Layer 8 of a small transformer language model trained on English Wikipedia (21 layers, counted from 0, width 128).
A neuron's activation on a vector x is quick GELU(weights . x), where the dot is the dot product. Quick GELU of z is z times sigmoid(1.702 z).

Input weights of the MLP neurons that the questions are about. A number n stands for (n - 500) times 0.0016.
n24: 536,415,503,424,517,609,494,542,418,508,597,425,431,497,319,463,576,398,624,450,514,438,590,447,571,471,536,331,436,455,497,613,601,366,585,434,377,506,278,615,503,472,393,508,506,519,448,556,481,497,353,500,562,368,386,420,407,367,405,636,388,503,559,497,309,575,446,624,505,564,533,708,510,712,573,324,428,703,629,555,441,451,524,630,489,400,614,281,446,659,336,692,438,402,554,409,606,534,516,439,619,559,449,361,585,472,551,700,663,481,560,592,590,463,663,427,755,463,494,410,432,503,592,449,444,568,444,515
n52: 664,385,434,564,596,446,500,593,223,419,575,492,570,388,530,507,360,334,357,632,643,496,639,427,492,383,437,563,676,482,511,511,272,389,403,418,576,554,659,387,252,529,496,692,537,581,531,641,412,459,714,704,737,390,504,389,622,357,673,531,442,476,448,744,483,543,451,515,370,366,513,312,605,558,496,866,477,558,462,473,383,347,340,433,329,411,500,645,398,340,591,562,537,374,475,439,558,377,550,612,514,526,496,727,691,496,428,450,537,522,521,391,736,478,584,523,233,508,431,276,714,500,631,763,500,553,493,472
n103: 617,486,493,309,579,425,613,757,571,224,445,293,504,443,505,637,541,514,449,478,700,456,620,303,538,668,517,489,443,438,276,283,319,396,353,375,292,347,599,489,488,565,529,763,504,398,548,624,408,489,347,574,503,540,198,524,633,438,433,611,464,287,462,676,505,487,310,736,488,648,570,463,585,551,622,582,407,530,627,492,440,783,304,559,367,493,456,455,613,571,839,555,507,337,351,504,529,662,603,644,476,529,422,357,646,496,416,600,363,649,614,497,508,526,565,598,415,588,525,638,521,479,598,691,461,430,632,370
n123: 448,514,260,385,706,634,383,643,700,487,222,224,125,715,613,576,516,482,573,442,581,623,427,366,689,529,425,495,690,882,671,577,416,403,519,429,260,485,412,670,824,331,500,578,481,437,386,428,266,416,23,658,230,544,455,610,651,718,406,654,453,770,200,744,464,329,486,430,471,634,360,627,572,664,527,719,454,612,440,298,447,631,369,356,593,372,606,367,140,522,329,418,227,337,226,505,709,626,144,495,556,573,315,560,682,263,473,576,278,505,855,673,429,329,365,605,260,564,725,557,556,448,307,576,310,546,422,406
n198: 556,462,449,516,614,364,527,508,395,475,459,353,466,504,615,761,496,598,419,365,354,457,393,507,689,561,463,372,609,737,280,527,357,297,594,403,573,585,446,453,451,588,380,360,562,538,673,557,580,500,496,442,591,385,806,244,428,339,607,650,667,514,547,374,467,459,389,299,497,296,426,581,488,668,329,417,606,475,372,396,462,591,487,680,504,687,412,370,283,275,653,764,604,464,425,232,564,342,544,837,533,589,507,357,742,462,555,470,543,594,451,601,333,488,237,532,407,412,530,463,709,444,652,574,403,416,527,744
n207: 348,529,648,416,467,518,575,424,398,481,596,474,525,774,475,357,546,335,604,481,434,485,433,518,516,506,486,398,740,657,571,327,599,384,536,453,555,438,586,565,629,316,446,470,757,381,444,540,484,406,568,368,574,415,511,612,743,626,360,482,444,549,539,393,460,390,525,374,412,357,562,552,654,382,537,656,799,407,627,396,207,588,84,266,510,529,437,692,500,358,814,402,485,438,587,391,516,424,589,298,507,541,442,642,500,552,646,631,372,477,587,619,388,593,470,496,421,598,430,615,788,550,489,432,445,425,265,754
n229: 654,429,545,610,515,479,698,542,416,355,620,162,653,576,580,673,490,383,384,285,767,444,346,443,473,561,525,821,186,510,655,492,553,329,601,107,604,496,396,526,518,368,696,489,560,264,335,737,545,387,523,257,500,422,325,477,548,778,380,490,473,597,382,403,497,519,595,535,301,306,567,405,673,338,572,567,609,476,576,215,368,755,246,606,359,462,551,528,310,298,716,516,573,508,608,563,462,477,451,411,512,500,496,786,782,675,598,609,435,356,467,399,767,444,491,372,521,767,724,417,553,450,742,551,378,377,729,545
n230: 462,270,522,352,570,369,767,756,320,246,530,314,644,546,617,507,395,426,316,433,424,374,640,537,582,425,571,595,202,670,410,543,384,514,630,420,426,422,307,424,682,256,570,705,731,512,482,338,467,350,424,591,368,550,520,264,582,208,545,624,652,721,645,400,552,409,680,572,378,604,406,268,479,523,744,622,579,579,447,342,482,456,474,507,596,534,368,456,243,344,459,448,504,547,686,481,706,479,508,508,507,539,523,604,318,504,551,351,306,500,431,394,646,469,636,480,413,885,604,530,612,371,585,604,421,537,677,523
n234: 299,448,203,568,659,595,213,345,617,615,733,311,224,383,533,488,545,421,377,429,197,553,592,404,643,544,741,424,483,692,460,775,824,378,465,478,386,597,522,577,533,653,687,324,456,235,326,495,371,500,529,402,544,524,360,543,627,496,398,850,285,733,353,432,459,234,517,695,452,243,479,708,449,456,766,422,491,394,521,390,288,594,470,449,592,371,364,512,550,574,324,446,14,504,719,660,593,338,615,300,593,487,371,550,540,535,727,811,603,338,569,526,349,323,417,423,620,548,383,581,479,543,622,431,589,652,504,576
n349: 622,623,346,384,459,286,537,587,446,528,573,621,551,551,417,444,486,486,288,528,591,478,595,398,397,600,629,388,527,444,374,606,350,348,398,653,452,333,444,598,584,570,404,631,451,515,546,523,708,416,616,578,352,539,506,493,398,390,473,384,549,474,450,469,494,522,550,472,472,518,478,666,594,308,503,452,539,645,460,564,453,431,545,321,327,587,454,382,484,437,520,613,497,434,473,461,478,593,295,797,476,509,359,649,573,625,450,620,581,356,536,313,649,602,433,661,399,430,476,441,603,417,412,652,461,436,472,609
n356: 250,456,355,534,638,335,309,522,310,315,548,439,609,614,584,455,571,592,500,115,580,704,418,411,422,569,529,451,617,599,373,500,457,471,489,405,645,527,346,604,591,344,396,616,377,672,500,512,574,477,693,364,724,503,645,460,421,500,478,550,586,792,603,619,475,453,522,454,579,371,442,530,654,470,612,650,508,514,337,640,500,349,805,486,401,343,660,296,615,464,716,532,496,438,511,394,451,419,430,496,554,406,361,358,507,652,492,306,383,382,653,307,546,564,493,423,562,725,463,428,504,634,522,538,243,147,489,468
n397: 352,545,359,304,493,459,393,664,635,326,603,478,270,444,560,332,350,327,595,515,539,423,443,453,408,216,482,380,683,551,653,481,376,490,358,668,576,460,662,696,387,303,585,636,527,752,453,317,396,330,644,701,503,642,480,549,568,432,551,477,463,651,594,637,388,476,661,390,522,496,486,446,682,606,730,481,520,701,544,334,538,530,662,351,399,597,341,475,335,524,504,328,317,553,559,399,466,331,249,636,515,714,541,485,584,318,371,436,326,636,604,352,567,504,705,590,467,801,669,474,562,426,481,511,589,646,749,331
n400: 539,489,403,425,677,547,489,571,589,443,362,445,520,464,486,775,500,597,398,705,483,659,566,337,638,515,689,359,471,646,427,576,448,433,328,332,288,393,353,868,658,641,643,442,606,559,411,449,366,493,476,485,394,433,638,630,569,489,454,554,270,462,382,739,500,559,570,541,340,698,754,511,469,395,374,521,473,507,460,466,576,631,541,573,530,443,507,414,259,542,316,411,628,368,415,457,439,540,561,648,458,394,311,510,490,373,404,697,144,433,731,491,477,592,337,681,620,504,536,518,570,656,601,564,376,319,478,331
n433: 684,579,213,360,506,705,528,576,345,508,413,507,430,485,376,529,524,491,708,450,376,525,537,456,507,435,378,601,552,594,597,442,524,470,500,524,411,526,403,343,497,410,462,550,681,528,529,606,562,503,463,522,554,469,630,349,665,522,620,511,329,570,639,573,322,500,419,382,348,356,642,466,434,590,507,579,454,535,638,494,517,479,497,295,511,388,491,248,510,412,627,664,419,335,258,592,566,530,552,617,524,537,454,456,673,460,503,616,547,491,567,529,516,597,497,423,596,527,512,467,527,527,617,723,477,402,597,515
n508: 673,530,615,434,446,322,379,485,363,436,520,539,382,244,750,306,585,632,228,417,577,553,534,428,615,386,725,680,700,514,481,380,373,461,537,286,507,564,675,648,624,275,601,460,610,527,397,589,599,389,414,335,469,404,465,549,680,681,577,375,306,571,493,570,490,497,682,282,220,504,595,378,528,432,416,496,624,374,394,653,455,500,398,431,503,795,541,610,621,376,400,550,375,310,607,641,507,570,722,496,500,610,555,770,683,481,657,545,462,377,463,414,602,694,511,531,478,384,440,592,522,445,605,424,592,612,340,482

Each question shows a token from some text and the vector x that enters the MLP there. A number n stands for (n - 500) times 0.014.

"ing": 543,533,583,573,476,498,554,502,488,551,506,614,557,482,496,508,439,502,515,538,505,487,499,543,500,522,476,476,497,497,515,468,495,446,459,528,525,458,552,523,495,508,544,569,509,506,521,512,502,568,529,515,495,499,521,507,488,501,497,464,523,488,544,502,367,515,481,487,503,504,492,528,506,504,468,470,480,466,510,535,531,499,470,576,479,527,530,562,498,517,465,446,629,502,526,492,410,510,555,503,64,493,559,480,520,576,475,502,481,528,553,483,518,475,491,494,501,500,477,493,479,516,543,501,542,538,508,466
Which neuron lights up most? n52

"ax": 553,635,592,582,463,494,524,515,524,523,501,535,548,492,499,498,475,499,504,497,508,500,503,582,538,498,497,425,521,511,509,484,503,534,530,493,504,524,560,556,525,503,550,524,502,486,493,447,583,523,493,445,516,643,496,544,532,535,469,453,511,480,527,487,368,548,499,498,560,565,458,511,497,518,521,498,541,502,503,545,523,516,472,539,507,475,588,599,558,521,518,526,537,482,509,561,347,489,487,473,86,445,479,449,497,538,505,472,436,492,513,604,490,523,470,439,521,446,499,484,482,474,474,556,505,476,510,497
Which neuron lights up most? n207

" |": 505,527,530,636,501,650,565,488,555,516,519,510,503,483,493,490,469,500,558,515,533,495,503,578,561,509,466,512,485,456,502,534,509,465,509,460,514,508,521,525,454,535,544,509,528,493,507,508,500,610,500,502,551,494,483,520,518,469,525,438,489,491,487,486,383,556,496,534,513,524,473,507,274,528,523,491,465,481,507,525,524,500,506,476,514,473,521,530,523,564,467,515,541,567,490,485,471,504,570,570,105,495,547,465,515,511,466,558,489,519,411,538,494,476,499,507,504,514,452,492,489,514,494,478,550,520,489,496
Which neuron lights up most? n24

".": 519,551,489,584,510,573,517,489,528,547,413,484,521,537,500,513,505,505,558,529,524,532,508,542,514,501,504,512,503,524,511,497,512,524,513,506,470,505,457,494,563,490,440,517,502,543,530,441,501,623,466,500,499,571,524,532,542,522,517,453,517,541,502,495,360,528,484,502,568,593,453,519,451,499,464,529,429,514,506,513,549,465,525,511,520,524,606,491,494,578,475,433,526,515,465,512,461,511,495,491,81,484,454,496,548,481,508,466,462,508,520,566,529,429,520,481,491,482,526,549,519,513,510,475,521,516,467,490
The most active neuron and its activation: n123, at about 3.7

"hum": 567,606,620,599,492,498,601,505,582,525,501,504,545,511,488,491,512,527,508,484,512,503,529,588,491,491,454,489,504,481,512,438,455,472,520,506,534,533,455,541,609,467,530,505,499,485,498,475,580,575,434,538,507,601,513,569,519,505,472,592,496,535,433,464,378,563,477,555,555,553,481,479,506,474,540,495,521,506,501,593,584,463,414,496,567,534,481,555,508,456,497,517,537,516,529,607,351,516,480,452,114,446,549,485,487,564,408,435,455,584,520,519,454,525,540,459,547,466,483,468,457,532,471,380,554,482,470,529
Which neuron lights up most? n207

" for": 540,499,529,641,474,457,517,512,502,519,461,535,468,535,495,498,505,514,495,585,477,538,463,602,485,516,497,529,512,505,533,511,479,517,526,511,525,499,504,516,494,512,532,508,510,506,493,499,532,592,488,511,548,453,550,521,552,500,502,509,509,497,527,463,376,497,497,488,557,601,481,553,394,511,456,511,443,465,505,527,567,490,481,510,509,505,560,498,469,566,498,491,554,541,500,515,485,498,546,561,60,434,508,532,523,548,517,466,518,551,523,524,498,459,517,511,539,516,451,505,445,544,477,489,436,489,446,488
Which neuron lights up most? n400

" Aug": 462,479,542,678,513,532,491,528,468,487,472,507,545,483,493,538,561,485,544,500,501,525,582,534,509,538,463,498,460,436,536,483,476,511,549,463,533,507,547,560,496,500,496,536,484,459,514,525,552,527,530,485,576,604,554,501,484,534,512,511,532,517,424,486,341,524,501,496,573,517,494,424,481,533,504,485,401,435,510,515,568,548,489,491,466,479,541,486,597,519,539,411,484,515,427,584,338,515,504,526,156,517,625,494,519,528,442,494,494,489,513,552,571,475,527,416,474,569,471,536,470,552,494,493,669,468,517,495
Which three neurons fire most, strongest first? n229, n103, n356

" ": 543,496,553,565,457,610,507,503,522,519,518,545,545,499,490,497,511,515,555,517,494,506,533,526,502,524,495,508,514,515,565,471,493,468,541,522,529,493,506,504,492,518,510,522,446,514,500,485,508,637,555,509,569,517,521,505,506,486,530,464,505,483,519,499,336,520,504,493,570,531,467,442,469,522,490,511,458,515,501,497,490,494,522,480,505,507,538,505,542,539,518,541,518,496,510,548,507,513,537,520,137,487,521,514,494,542,475,491,549,490,465,497,468,521,521,298,540,473,469,499,362,499,520,500,608,481,497,483
Which neuron lights up most? n433

" McC": 479,601,521,661,535,472,494,481,553,525,468,507,623,510,504,496,573,506,554,488,480,446,607,546,483,503,543,460,483,490,529,508,521,557,591,546,484,529,516,502,445,473,453,514,480,464,494,505,577,586,488,480,514,563,528,530,506,541,537,518,463,500,499,526,340,544,508,476,645,552,518,427,494,513,451,524,472,476,506,583,554,488,453,497,480,458,576,572,545,593,507,513,475,539,516,510,338,484,464,484,184,449,463,346,545,572,476,457,554,464,483,577,493,435,530,482,519,464,494,469,504,503,517,399,557,465,535,497
The most active neuron and its activation: n356, at about 0.2

"|": 503,544,575,603,503,651,537,516,492,491,476,549,496,515,494,491,553,515,500,504,491,499,471,546,484,488,504,508,487,492,529,499,505,523,504,479,502,521,502,504,506,521,477,474,514,504,519,537,475,605,476,478,550,537,488,493,533,506,508,459,523,483,517,454,365,496,522,505,571,533,506,492,333,514,518,493,512,501,509,468,564,522,524,493,493,487,484,515,536,502,491,462,475,545,526,575,478,511,540,494,88,534,560,476,490,511,507,508,513,514,465,525,495,513,514,499,521,460,523,500,533,518,544,493,566,516,485,468
Which neuron lights up most? n433

" mag": 534,529,453,643,499,518,555,529,536,500,529,462,524,491,499,529,457,530,513,459,475,485,538,583,562,489,541,469,502,442,528,541,502,473,573,519,611,540,416,535,465,477,476,527,514,482,465,486,594,575,485,521,510,578,482,527,522,473,523,507,533,533,526,507,362,553,514,468,640,610,420,480,507,423,544,495,418,463,502,501,499,473,535,538,489,534,501,544,500,475,513,453,548,506,481,557,321,514,506,465,137,494,498,506,507,596,481,431,559,563,500,604,520,509,495,375,535,529,445,477,471,568,507,443,579,465,450,525
Which neuron lights up most? n356

",": 502,511,497,619,509,495,555,519,453,519,501,469,573,493,495,514,483,498,536,547,507,486,528,607,519,492,509,530,463,558,525,488,484,523,563,538,519,490,504,514,461,504,493,526,516,500,528,465,515,573,488,497,526,566,553,544,538,478,575,447,498,487,496,508,346,474,481,514,594,577,468,463,365,519,499,509,483,553,508,500,510,521,547,513,523,481,527,509,433,489,504,403,550,544,525,540,511,504,527,478,98,537,556,487,529,504,482,484,483,486,516,490,497,463,509,504,496,462,524,511,526,472,484,505,565,502,508,495
Which neuron lights up most? n230

" Stanley": 533,550,536,649,478,472,528,465,521,493,515,484,542,517,479,504,562,469,553,490,503,505,518,506,489,555,523,461,457,470,504,496,461,631,499,513,505,493,438,506,528,496,558,505,497,467,538,490,506,575,412,473,526,538,511,551,522,547,488,470,539,471,557,511,364,514,476,486,582,642,475,448,519,509,531,487,426,501,511,538,602,516,485,489,481,524,586,504,516,594,476,445,528,568,515,596,355,489,531,512,102,478,475,504,508,519,478,469,541,468,565,580,486,430,516,457,498,464,520,529,523,519,472,502,490,518,569,493
Which neuron lights up most? n103

"cher": 524,574,582,605,516,508,518,492,549,475,573,572,499,533,482,493,500,517,546,524,469,519,511,519,462,536,505,457,521,475,561,544,527,477,467,571,489,493,538,533,459,493,529,547,537,481,499,493,420,531,463,514,508,594,505,484,601,533,539,508,494,477,517,502,367,494,526,496,552,514,499,472,502,524,513,478,386,505,514,527,565,533,536,472,520,554,623,502,553,524,554,355,480,554,516,566,330,473,534,492,104,470,520,494,425,555,424,488,472,513,432,451,392,565,520,460,518,502,477,494,475,524,461,475,537,519,500,522
Which neuron lights up most? n397

" held": 568,493,527,660,475,475,467,462,537,501,469,557,557,443,494,479,538,510,506,562,525,528,533,536,510,546,485,427,549,508,549,493,488,495,510,426,538,528,490,500,442,497,548,521,499,539,528,509,511,572,518,518,514,587,489,527,537,481,509,429,502,413,505,551,348,498,483,506,523,584,457,495,473,521,457,532,450,482,516,527,474,492,552,585,466,530,458,509,531,550,507,478,556,472,488,455,473,568,571,627,120,419,597,502,466,525,461,454,513,520,514,507,520,422,521,518,516,475,503,475,486,495,460,589,583,512,528,512
The most active neuron and its activation: n52, at about 1.8

" P": 438,554,519,486,517,565,548,476,516,545,524,541,621,525,491,518,526,508,528,483,475,449,496,468,503,531,490,494,528,548,552,452,476,562,581,439,503,503,515,498,418,505,471,592,495,448,528,482,510,613,523,454,562,585,542,489,474,523,517,489,512,484,519,505,340,523,470,470,568,535,485,457,483,503,536,499,502,467,505,550,521,463,487,516,490,577,534,523,616,604,503,488,497,479,517,557,391,467,516,486,150,484,513,443,512,510,496,524,580,490,532,563,460,459,539,382,541,538,461,476,462,499,512,528,578,478,509,484
Which two neurons fire most, strongest first? n433, n356

"s": 530,608,527,556,523,544,527,485,592,542,518,628,595,500,498,488,528,491,545,531,498,472,474,537,493,535,484,518,533,533,589,479,488,480,488,497,536,454,501,537,427,503,497,527,473,514,497,512,475,571,512,479,516,568,518,530,478,492,505,429,466,494,487,516,335,494,533,475,536,530,487,470,518,495,530,517,530,483,502,512,534,473,503,540,514,507,524,511,544,521,514,528,580,486,473,499,409,462,525,515,112,550,498,524,478,537,480,475,522,501,448,467,489,493,506,469,520,520,494,500,518,493,462,553,677,510,471,489
The most active neuron and its activation: n397, at about 0.27

" senior": 580,526,526,627,479,498,567,505,510,497,452,560,504,435,485,503,526,538,490,481,484,483,553,517,480,549,464,473,416,499,511,536,459,515,492,494,542,482,488,543,604,474,475,524,530,494,508,478,449,538,457,538,513,520,483,474,528,526,560,512,553,488,526,483,360,528,467,504,598,599,473,474,487,479,479,485,470,549,513,545,591,467,518,489,499,578,488,509,521,511,470,460,592,499,514,566,452,500,533,497,94,462,536,473,477,508,541,510,538,552,468,535,498,472,557,488,581,491,538,460,514,500,467,466,561,542,528,486
Which neuron lights up most? n230

"rate": 584,565,499,653,493,496,493,536,527,494,401,595,559,477,500,459,404,526,488,541,479,487,511,544,511,511,468,482,539,466,499,457,479,534,458,495,518,500,563,530,524,459,478,563,509,532,520,517,527,555,503,487,528,543,493,514,488,510,504,426,512,556,505,479,361,542,462,520,581,568,511,527,503,488,514,470,399,522,504,570,585,482,494,492,539,543,546,543,511,489,486,518,570,489,497,562,419,569,568,542,97,453,508,514,454,543,451,489,507,566,535,501,500,547,470,442,496,499,413,518,502,548,451,517,507,483,570,523
Which neuron lights up most? n349

" likely": 539,544,568,542,511,511,512,467,490,539,483,512,486,464,511,498,471,513,464,522,515,477,519,587,480,530,489,484,516,435,519,503,451,489,541,552,522,535,532,491,550,545,508,543,487,527,497,474,524,548,495,497,545,464,453,479,517,483,527,478,471,453,460,505,356,523,468,478,565,540,508,460,463,539,484,490,481,515,512,523,475,463,526,559,506,499,543,516,551,532,484,435,530,495,512,509,504,484,558,543,84,500,463,502,569,515,471,467,522,579,476,534,565,482,534,489,535,485,491,565,551,505,505,430,632,540,580,482
Which three neurons fire most, strongest first? n52, n508, n103

"en": 513,589,567,620,492,490,529,489,571,502,481,514,550,535,498,473,540,522,523,509,513,519,473,498,477,508,502,513,455,462,544,479,529,433,568,475,571,476,502,557,514,528,539,546,474,496,480,491,581,588,475,460,537,521,519,552,528,523,506,442,486,480,484,494,365,500,543,479,504,609,475,550,518,464,514,536,385,505,508,457,537,542,478,540,488,461,545,529,559,498,463,488,597,505,515,555,324,486,542,521,103,481,552,603,514,497,494,424,465,545,468,490,447,514,492,462,482,510,454,544,453,543,507,516,535,522,491,501
Which three neurons fire most, strongest first? n229, n508, n400